Layer 9 of a small transformer language model trained on English Wikipedia (15 layers, counted from 0, width 128). Numbers have three digits each and are written without spaces.
A neuron adds its activation times its output weights to the MLP's output. To switch it off is to set its activation to zero at one token and run the rest of the model.

Output weights of the MLP neurons that the questions are about. A number n stands for (n - 500) times 0.001.
n6: 313535545511580578547588440583377490438431338373272558519404449772636629484723564343618450489580287255623249643439556369411372716633303490587521434349398489618426558568529596318650426528486591455618770440383576372568556595633551570327510707496553456256391521558687573431717747319389396486602412536533587369424280407428461332558523351465628497712382596511500532558311432587432596329421
n42: 461604489621321403731527524459571561532453563433570520446444607622368489526474440497644492435633482374647520440467415584264510556465494525391290508377322613430598466681406410355404518537582380595395443606512571545492460437315512364475555668471477739465349673412414479426608545376576401357423606408592565519353374550468626680338537993587553408486548491524539610459562458551523597486607
n45: 449472476513811352433625435504487579178688632580346504461960623421248480564606607725362625454500797496568247455631684458435526530357793492585106455476551548512302552465462258852316400621555574575699492631393473342504577346543329735536698607412455456226245562382641324204690541699574550529470557559457560595760586395462529386478760150757553512591447341496520517462349432704556473634342
n98: 563381612449331530663578462893314517594577436642299631324733548444443475328496315416521560605619507413264687250640380511399683525485408730456500688335438716500464531583577541624590470535394422583526557541445622608531592463389588601427599504547351299366455557516500396507708539557466633493651677416409302551538527504478542368565839694336587490568486443551472238427687707553464643635556
n99: 529424576392576696640314641604783582607550403749418551466703547376552604737532561204607332591405192401276453295593420561445515380517260440429410679538454323805630476422600525705615547579608701169254278483588382448539756315389425519409473428475569438471741284709277521429576384736572414548525528442251625642540602537600290526592575574528544664616500570650567475430622575103495425411437
n122: 570512703601463361535384542462475515463487531620571512607597361634497664387600423463316410554443564579437455399476653590448503635481467430418550367579611520446377425264680613691466513325503463510642643630701507584479520436456643544588556399757531370509504550311497660633458400636471603408356488627617513436421476359244669726511413376231515384421518404389458625440399470463598554406545
n159: 540500412645535534585416463418549435500397689444390649503703497497462484304497561506267636585720490638385366519469471632601375464683317469404309421558305524476471325319546487588532561513464634626584630429573541516351521533521523527333482277650347540497526758426423473576537399581325467459573554655421394700541549542819685721459542810577466274494538620625469584529467329494594472476472
n192: 500637582343345387511464856461715283469525521490356534452667450456560682595370577400442480408657641400518602538778434514441557365465556585464075592520367493419577514530586518467532533456422545714657474327277500493584552327507392625517523479599562747376321346481566540425347376545635415656395483432372410458182344436782559493446375605535398665533695289518507500504572544280472383437343
n253: 395644478537407613374544438473320659446671490348716456476330466627510542637446481577443469507471324626553608416509738507332385400596385573617437522503550569397451652552447571551392544703666377586524546418476465643402410490568507568561347371371400724536452751311695236573595410693411454329480555410546580315494454401497374593420444087503573528565529470560627723500677446381320553475347
n256: 481529536527562450323527426701561383423473522399470249640520617602255555257613504485583734432373373409564324599539507515461520545534496442584511482602515437528552550496652542543653523471383643512558388356550627536310562515497336465558390727331286259349656333407193615538697263519492616651531298542427698326387480764667390331292256656366402564595533504348464459443295382288341492229576
n258: 591526357687467550459398642624462481307476688395480503589415597707688423512467497580513385448762532603376507390604570439415512617583634626441696384612691532434584444399586472560630645322566359772355427578535554262288466542309545414523306480239544555717569524555480518541444357408426589554465329538599396618517600490507460643173595160402460565317530544528384445510456379483664757487503
n259: 219574507552536462430530325622559386548440608426544381485681441538419386668432518461521323618603583352688630557479307518443418371367632681388780560668507477423522454488548575405427481253659536642387265382466663670329460339476384479489701446581370538570442417702764748308455561398542584475298367467732463219472310507282540362739394660612260619620567544467528562378612521521586567658617
n269: 440493497327627596452613586486545231359692706329452635482404594414576467417520628580457433465464437624483562560575677429550561469521602155590555666548333658635665467590552564585401507252407480428274468550556402490523500468519469433477390835555503474397654391444530493566271540354543603480475436437494577767460581569580598443644203629307559484529384377621579421576535634681580500728315
n275: 426566581643380257558485662515441459606496276441593445410247456560225623653697447560765483689545389504529219419572564711579568547885439510577468336500485242573521396310544519470623238441704401511567450350308515528597335674362393527374456550627514490598345414668700693391548405410354439592404642295517518527532457616555482583523372593386517414520356457496538651540453459560681252561427
n300: 607264484336484332483476644548418497515534330597446474511453513595332464494260590467474528224353576268411481675561414480500412537595518477452510621655332358565633373603579416388513483484623414560367547616528597679581342382636672396448458427697586458422759540383306580401483497537546514556528391572437448482369278221445620567367373399574314413462497352418575352289447759543651301560448
n311: 476561361436510586527538483336638440486412591535292411466454641510763510425574343422346731567413473577477341743582503539528432523593250571258179554500470434430366592542534544503474329631637412406719729403554412586541530456512385506484487610503497588513294612496425459838288697477641553523534607524475439414526432620547233413639465843405468484450529305577346606390543560448644578544506

Each question names a token from some text and the token that comes next. It shows the activations a of the neurons there, in the order above. A number n stands for (n - 500) times 0.017.

Then comes g, the gradient of the next token's log-probability with respect to the MLP's output, scaled to length 1. A neuron's effect is roughly proportional to its activation times (output weights . g). A number n stands for (n - 500) times 0.00073.

"oth", then "o "
a: 507520491520502490499494483495516473493497491524
g: 544529385327549632495531498504415301458319120590520348492759469420545559614581557423563497663509420589429278555427481405524669431637727501368465644508576416620559444444584709373562329473512530651645674677577564475536375483215431477366417481533646599539607416341516537629522430496158314683699574714440532571365350481698399625334512533369418218549718375599675542546488420354483358408413
Switching off which neuron hurts the next token most? n259

"are ", then "sold "
a: 494480688494481519344502508500500504492521527503
g: 426497496307641379401544549565552648146449491431389308334245425822469494497580458403705470379604632410301634460614538374335510690474530616472551560453567447431488567490403544566541551521617385688418152563546561448504467389434518438323760609708671318390463487372503570716592490475472606611591488390484784563489611499249354525555646549375370398634441380306508637474756557533666473638579
Switching off which neuron hurts the next token most? n159

"to ", then "the "
a: 503494497494479525515488497474513486500508454436
g: 629270370420790603684655503591517546950548487662377501427542482380645558575487458399670556695758532766455416536492384540359482537358371461368522525528508527539484543480684525497676435523506368514588520306434561407565450556518555432501281638245480657650334552248595291498405396598569530453713725673476481437479364548525478500571614402560586671553524332534654520302323401486232503638603
Switching off which neuron hurts the next token most? n300

"um ", then "High "
a: 509506508500505616492499487504484483394572487523
g: 440543391611551620643263516445489300684583605706545431322523628561585486633261341426628362107458520547547499391514465226537562609379371492594462515402430383482439629346484422438416648578293421644572314492394545669518586580456519496765430515435536564547588560520445456349477615699395515359482490353773299537575539547511599565355629629680623722552661486195535610490621535683626256343573
Switching off which neuron hurts the next token most? n269

"such ", then "an "
a: 442088506492538495471509469509488482268499498470
g: 392657457698696509527585492483708525777649687471378735561603352399457577604454270231316646557587473659788343546456610459390584505420304504254426360536521587607527483543528617321669701476682515492496604482601604583476270710623674472271424484675425501598396397365530418673351340400525470575689420521570434468493638520371467597548427610502495559611473383611584352538435363602820576470579
Which neuron, switched off, raises the next token's probability most? n42

"may ", then "also "
a: 509493509499491505380501488477502502481498737167
g: 319390418516515252705667607425433649691627345478307558539685450528729415385498451645461369641684447478354556608432565640457400568526423561658509452579491409256568445368388557506485542331550455586575531373719363679464696529508437496406240416528427438504614505463646490601476305708416580462444291596560714300654414335260460496418605498584368567526612613832359405354355617495548277366703
Switching off which neuron hurts the next token most? n300

"members ", then "elected "
a: 502506530492497526517519497492506450501503497486
g: 599588594492426352445202628662722471731497436475658502529263557528411343632467329474617544554757413256397595450512378551388511413649510631595521464487363463481774557453505362551536549571643661523458214644516644391396472651212345686529474337520525299418596528608655473505273619555566601677398462573502438438340457405269773594726431498597481631582429414402505530383518348679645509359540
Which neuron, switched off, raises the next token's probability most? n259

"local ", then "municip"
a: 460407500489491497478514473502496501510509523481
g: 412586449524431554414537515581440590395359443300374652755524467812714420567517497375325325578531477214505272523296518554511316451654538766431437471770474484647546409422718381432490564527318424629359361218540398316541543571426387540638465519583397658576495450548520579561480470280590412422608731562584216516475465509490475523667517618773533451386442377401486529310299254371444561389513
Which neuron, switched off, raises the next token's probability most? n6

"R", then "'"
a: 508476514489496491476514515502526486496500502511
g: 432456506642599596589742397684430317526589579555530583425566459446680378636436408527363598610466709564663396553416620755301465352571656617515510325369386272324546712416631477602591359607543497447532549627530500513478282565578362693519590482417415550425396746580294435534552456324537139728184631456484519615502675397464307518605471499530412487437435496772635584507612633698471398691474
Switching off which neuron hurts the next token most? n45

"Chief ", then "K"
a: 510496496471634486532504501506503486509520498500
g: 376570679478369243487192543428312480441506502674575260259521580347605587296743492455441371427354415506391405404544446455622499525543181350458603323458755590503476499467627554415975529498575577580408523323414471473601572486443534447558438584236607588479324438495554554466749661515425489535417551515291410345473341460430408578540372390464696488551629583446527549475454531631480797405420
Switching off which neuron hurts the next token most? n99

"| ", then "Votes "
a: 496510520481480499512530477495533505515562501482
g: 607636405479409173631345622436326529525745541321528764489360576433426303598412400490371378385574332254477541455385444469341534522360581274489378385370537297446612266728295621620686457580472505441449624414360410527327437552658301584622514482681690522549419404795640556530568639457565619557621531320486378571583417576453612615477500413614369299413641419448600260443468601425539459454347
Which two neurons, each switched off alone, lower its probability most, in order? n275, n192

"a ", then "Mor"
a: 509500513505502482488514479497518494503670499500
g: 476594429412417263515442638480612306443597324434670557308565445504600455333464455481814410579427483366619500617502462619448628380677361643470445559551427459508460514577648612754569500701534629369450531428397583407647453364560638538523478536419525727517474521423723364351770764600299495430455393146376435633330455536285497465591588416571227446550611574660401471483268355500277584527267
Switching off which neuron hurts the next token most? n275

".", then "48 "
a: 502493509505536494525491507495494477497516498507
g: 558558470334533389498642433614549445517733662350605640338302268651257404283582561507526489362411395530437742405272531484575509565666359324405488482448322652448476682568375427616321597510224623792463444469572156434488481649404528578400444610544323302718488488417624522463543564447626487495540540552686726368534484536481527509547513602394430388474385559364612554354448450566362721287731
Which neuron, switched off, raises the next token's probability most? n99

"ic", then "ing"
a: 479402500515463498492508496548422516474509477485
g: 402509463542457501317441507440411362373345349368421384597337606497834507326546431590416580403552451753498564364929410396471520510373578454459430491635524525633748587466739387436700527688524464736587536435490461578573495607441531357785566375520260497393452563387280538519381487549602343625426186478661487371376730501400514482412400549497650731689419388410631533371552617563615496489462
Which neuron, switched off, raises the next token's probability most? n258

"ah", then "s"
a: 499500516487484514516520498509529524496502465492
g: 234592475438444684517763672654317596529619534641639416401582433421316476556353642717592455502657558568654511368610668422480517316406542480507588629613514546434471539358551724345448594305802497652241447596645681479494466620435619541281393443510457437442520270465393502542620449461704452547444463516258308297360501457321398557645667521649436509562517468627581795485730518481592272567509
Switching off which neuron hurts the next token most? n259

"a", then ". "
a: 499476468505507498492516499494488545486501529501
g: 300597423517703712539515492664494538280444535588552565557502697414467478522458441720571545617348760447432649399429793550481518638574499561535424461275313544574626254440476388660468413511518691514100417520689346472374334391311371556447507651286516387257590464615509690498560341662422217577682537565575569363465478504320480465476503446479616513549415499351634563484433766706467468530405
Which neuron, switched off, raises the next token's probability most? n45

"ay ", then "inter"
a: 463471496498497463507509486479489506452483453482
g: 671491539541559266554608635300260705514575496436396545490377568577535396402348597607612567367623579472457895549591456500537579326530570725440339230494471597273302611625398664515575550594402290426364574299522522380575687448468434615440256505374491406425416190551499292328480546515692572585490479316431636363530475495593609532547370544510340601544609598462466270660474703397607660415588
Switching off which neuron hurts the next token most? n122

"io ", then "College"
a: 497493498499511505482513500497508482379407494508
g: 278555635617488513736459516205495453569655399454743553505440378545269403572522416503422457633556377495372548541483383399619473720431607161640415448340750439620450473589543418450347346586353519487496519391176719523507405537576527551592519469431524488475480492487517219519688394485535400694507254495517515530501650475505246277487421490390723462590420475395306311303651641326726566581592
Which neuron, switched off, raises the next token's probability most? n275

"High ", then "School"
a: 531487478515477529486534486485520487441501496512
g: 529566340474362509724373472410544454574580349637520293502553282444420470489372564543502237549571600667377642717660414454495420534460484372568424540521798366309456440671555314465435295414285623445856700381434410348600435552464663464630803510499335422382327526531423564708660474716487550514624321545623264555489473493753434442635577617521528515559751432468449326509566535413585427454623
Switching off which neuron hurts the next token most? n269

"ef", then "its "
a: 484502499492506501519512295499504509500509494483
g: 464665623749639553375559433458700571491586419656703626459480526457366464350452426599558647765354569433637444617402467451524449577296437692430413479481512494328303589472388715620459665369459510515637665571575416714517419391605544465547163664520557610471513330577631303480615630554457453391570639542327290583430327743572421383290545453559228461408200433590515621538478635297396417300462
Which neuron, switched off, raises the next token's probability most? n253

"or", then "iti"
a: 501504491498489477500486506489491519512495500435
g: 725476531451430363433605308479349525514302450499455528582588681491401278440354637555639451555488200499430634307432605279793390528335624500404540389477546334538604392418375461336299580472692484555590351558683605479579597374545746489348524671383518529463644362635619517394682467129437342353660477440674480530371316535541504561622428482497531423730583472745310434510495333557578680467450
Switching off which neuron hurts the next token most? n311

"other ", then "key "
a: 495107501484484504461498502502507497398496501517
g: 472276360555609465432781526486285545578481637482442484610428559497446398355565509223467485522453381495552397471485549503425423469440661469518548387392450364441678647315516308559381583777342616765697713633542499635196466739376421441504504701718241548483415547399502543335604520710405453459526420764421640368561543336421401454466451550692522331502387628567362531692573347297446433462291
Which neuron, switched off, raises the next token's probability most? n159

"e ", then "in "
a: 460459511471484499484507494495517503498514665508
g: 464397624450344494353503333528412520465174370456494847466653365437372563440524634517445497579399525187606608414660486526582427615606778562471493499608533358585494307445468484464712414579588456345393430647454416493547307298652586633663541400375203413495337654512527388638499482486432710435547434627373556414516115632475615552539652507676269426608433506316363355326533594579555473532598
Switching off which neuron hurts the next token most? n300

"process ", then "of "
a: 501427502487537502433492589500503500502515499485
g: 341355394385616784376413446536399512511614396590411474469404562574459522501306628505320154662313424761601316369515553316373540722445742493483497657334440571580363428545578558481259554344496367589506474377408480537334559569579449560523386552473539528435763624369574408653597520467277460362631474451511731603597475570380576288490340617379317541494378450471693555407400648112471506474576
Switching off which neuron hurts the next token most? n253

"\n\n", then "I"
a: 469419498498486518527485508501590502510514503495
g: 442387412286300435677592685635533512532658492622429448461678495332447416707489540458543519440392322560339378330577558383515536555301347487470558602582548513591438411504534452479542359552636697354472344357558305340568599390637517534438523409198409618405617612552660467482570617402386472490425344468499547415478471847488283630549690346617654515707749426674651508678294409336224375455271
Which neuron, switched off, raises the next token's probability most? n258

"won ", then "26 "
a: 525500494492462503540498497487519506502528499492
g: 632675597622438543594675490606464473348243411472546503505644520660556508445580414476428502431376501668430557397511600454584617517368424503518425468478503597625421439329569763549393668538345692739381557495659234577303669531260403589440427486452243431499314308489491522537648531406256427369557219393560392635601497591432588595516649536483334663519404862283497352283492289540537622443707
Switching off which neuron hurts the next token most? n159

"then ", then "South"
a: 486500478493490489489498625498498502512543497523
g: 415344741485331588354406581412550404600529613653539298370319682506744473536681445397588403436429366535594636473666555616252609384308613564527428338436604651287594621596496171413529731370396449366609636286434417360575473664542356715427545426498561503589461365457351515571531439557323323488698357284518526433481627430560321551585564379476779424248476400510397638481517645446407505629466
Switching off which neuron hurts the next token most? n253

"\n\n", then "=="
a: 482419500497460531539490500497569496509519494493
g: 494652456617706594590526441467189449452423542377612533576569630468516635478579420540283543560324709428681688788385629516363321424780609676597484480348465483421598518406453357429310508391346309496533504485594447541327647510472757394574630368278579334775565497569418642560497598611589599556663638519557529612423331442557652382621193671462652503470422423552450561622427510675568632379720
Switching off which neuron hurts the next token most? n99

"pri", then "ately "
a: 489496483526506517502501508481503490519519476499
g: 622500650823548558687512637354499536475337435535483177593345625447336579463465436501499512329399504667577741453566613529726176493244545574612469541532437614446498488493642649765441424438554426468630507487419422616451508356494540441646702431543268683513522422552265451611315433542493651591399602259598457442584524690617444644525492449357444489349632806559381385384619433582616706668432
Switching off which neuron hurts the next token most? n6

"by ", then "first"
a: 499491484500492497394476500512512539500492501486
g: 442454574708339474333346622538554324556437430561575586515698511518489569511580574603439398474473499422735746571535577435612665619466477548620479358416635494529376309506355491655547514459282562462395678480648352771692510597395395586629345573487539667490360429756501791387803535502318498584357461558727160629514492442385620393374510453464644574547356553317276412579589384557425458252652
Switching off which neuron hurts the next token most? n159

"fif", then "ty "
a: 505490488590488504497516489481532500505538489501
g: 540515456705521462618511645393357441642489542395326647536264504411507478527579352479481836508521287476111543479493658427744725398632444427615480531599528648376463815672526441671425307672318353355418398390596438492468358498582532587514239700579543413571448559512261525676362451375653463683658542393426479437255358460379563579531589625559595589461450383562600397369399490380674471472473
Switching off which neuron hurts the next token most? n98

"pat", then "tern"
a: 446502504500505524503470502502507486508503487517
g: 713589483584376156451287496435434481608475473459491455398659631547534128463252439452456658634574505379328424585425450512690581468469288379259513635609622511489273508426496293594482484511594422229423500408671442619564531476373522650448389618360539615503476507604444722528554564466691436497480743276313559521553737220415312442469516511621466454404479408318479399579366671433371597494290
Switching off which neuron hurts the next token most? n6

"based ", then "system "
a: 461335481501503500499491534539505500511501507478
g: 495260615545370506463493661608405674578307632460601708722422610598782429344545499536348576499427547483501391420416512786248484596405681403412572459343295627465617607608611663090506423580419457479672526497662390504481503401452464552548479484739511571709613387515513435632341488490522462643526679525589657325667353508583709361366298546615608600447206650435507466532562576498695461457542
Switching off which neuron hurts the next token most? n45

"red ", then "members "
a: 506018555500499577489504499497533515473500501489
g: 481312544138481562527513586490442244514373491523576426553181656544529512484498331580469522576597517711441613385608599820412439309573545460552464381382584528440302648408443293842740526567675643769541443565549671461514421560486513593757572455584683447268436586412657379611487553562636409673531380579394611518444372488512459628797518493428494400403457567716502556474566385621573577322497
Switching off which neuron hurts the next token most? n42

"\n\n", then "Be"
a: 468421499494488514525474503500561502516514521499
g: 251415464422400436510532584427668471454600387591538418324611503557408482373443633519493543233277299522193296379523397422463565521210224302470505453738494459447509334521537605557561325511590515432375593396394387436744448586572379591371603440409455546316573661397487535479629445384321449528285462334361501457557677597448230581487768322516356631460579401583589536619489261385219488436467
Switching off which neuron hurts the next token most? n42

"been ", then "developed "
a: 519505326505496513119498507497482501509517506498
g: 419366375544623313300535457497627514482482505545595609334121539838632372572596559502418436430517491559728695535605406536546558649394519406476515444474192396641385541530438659422389624449270250399460314527440454588347505422575509415378556460548497639724545523549349390474343525419450648660374713790513500260175493718522550404389374615579461411593553586545555423651533691563529551521379
Switching off which neuron hurts the next token most? n45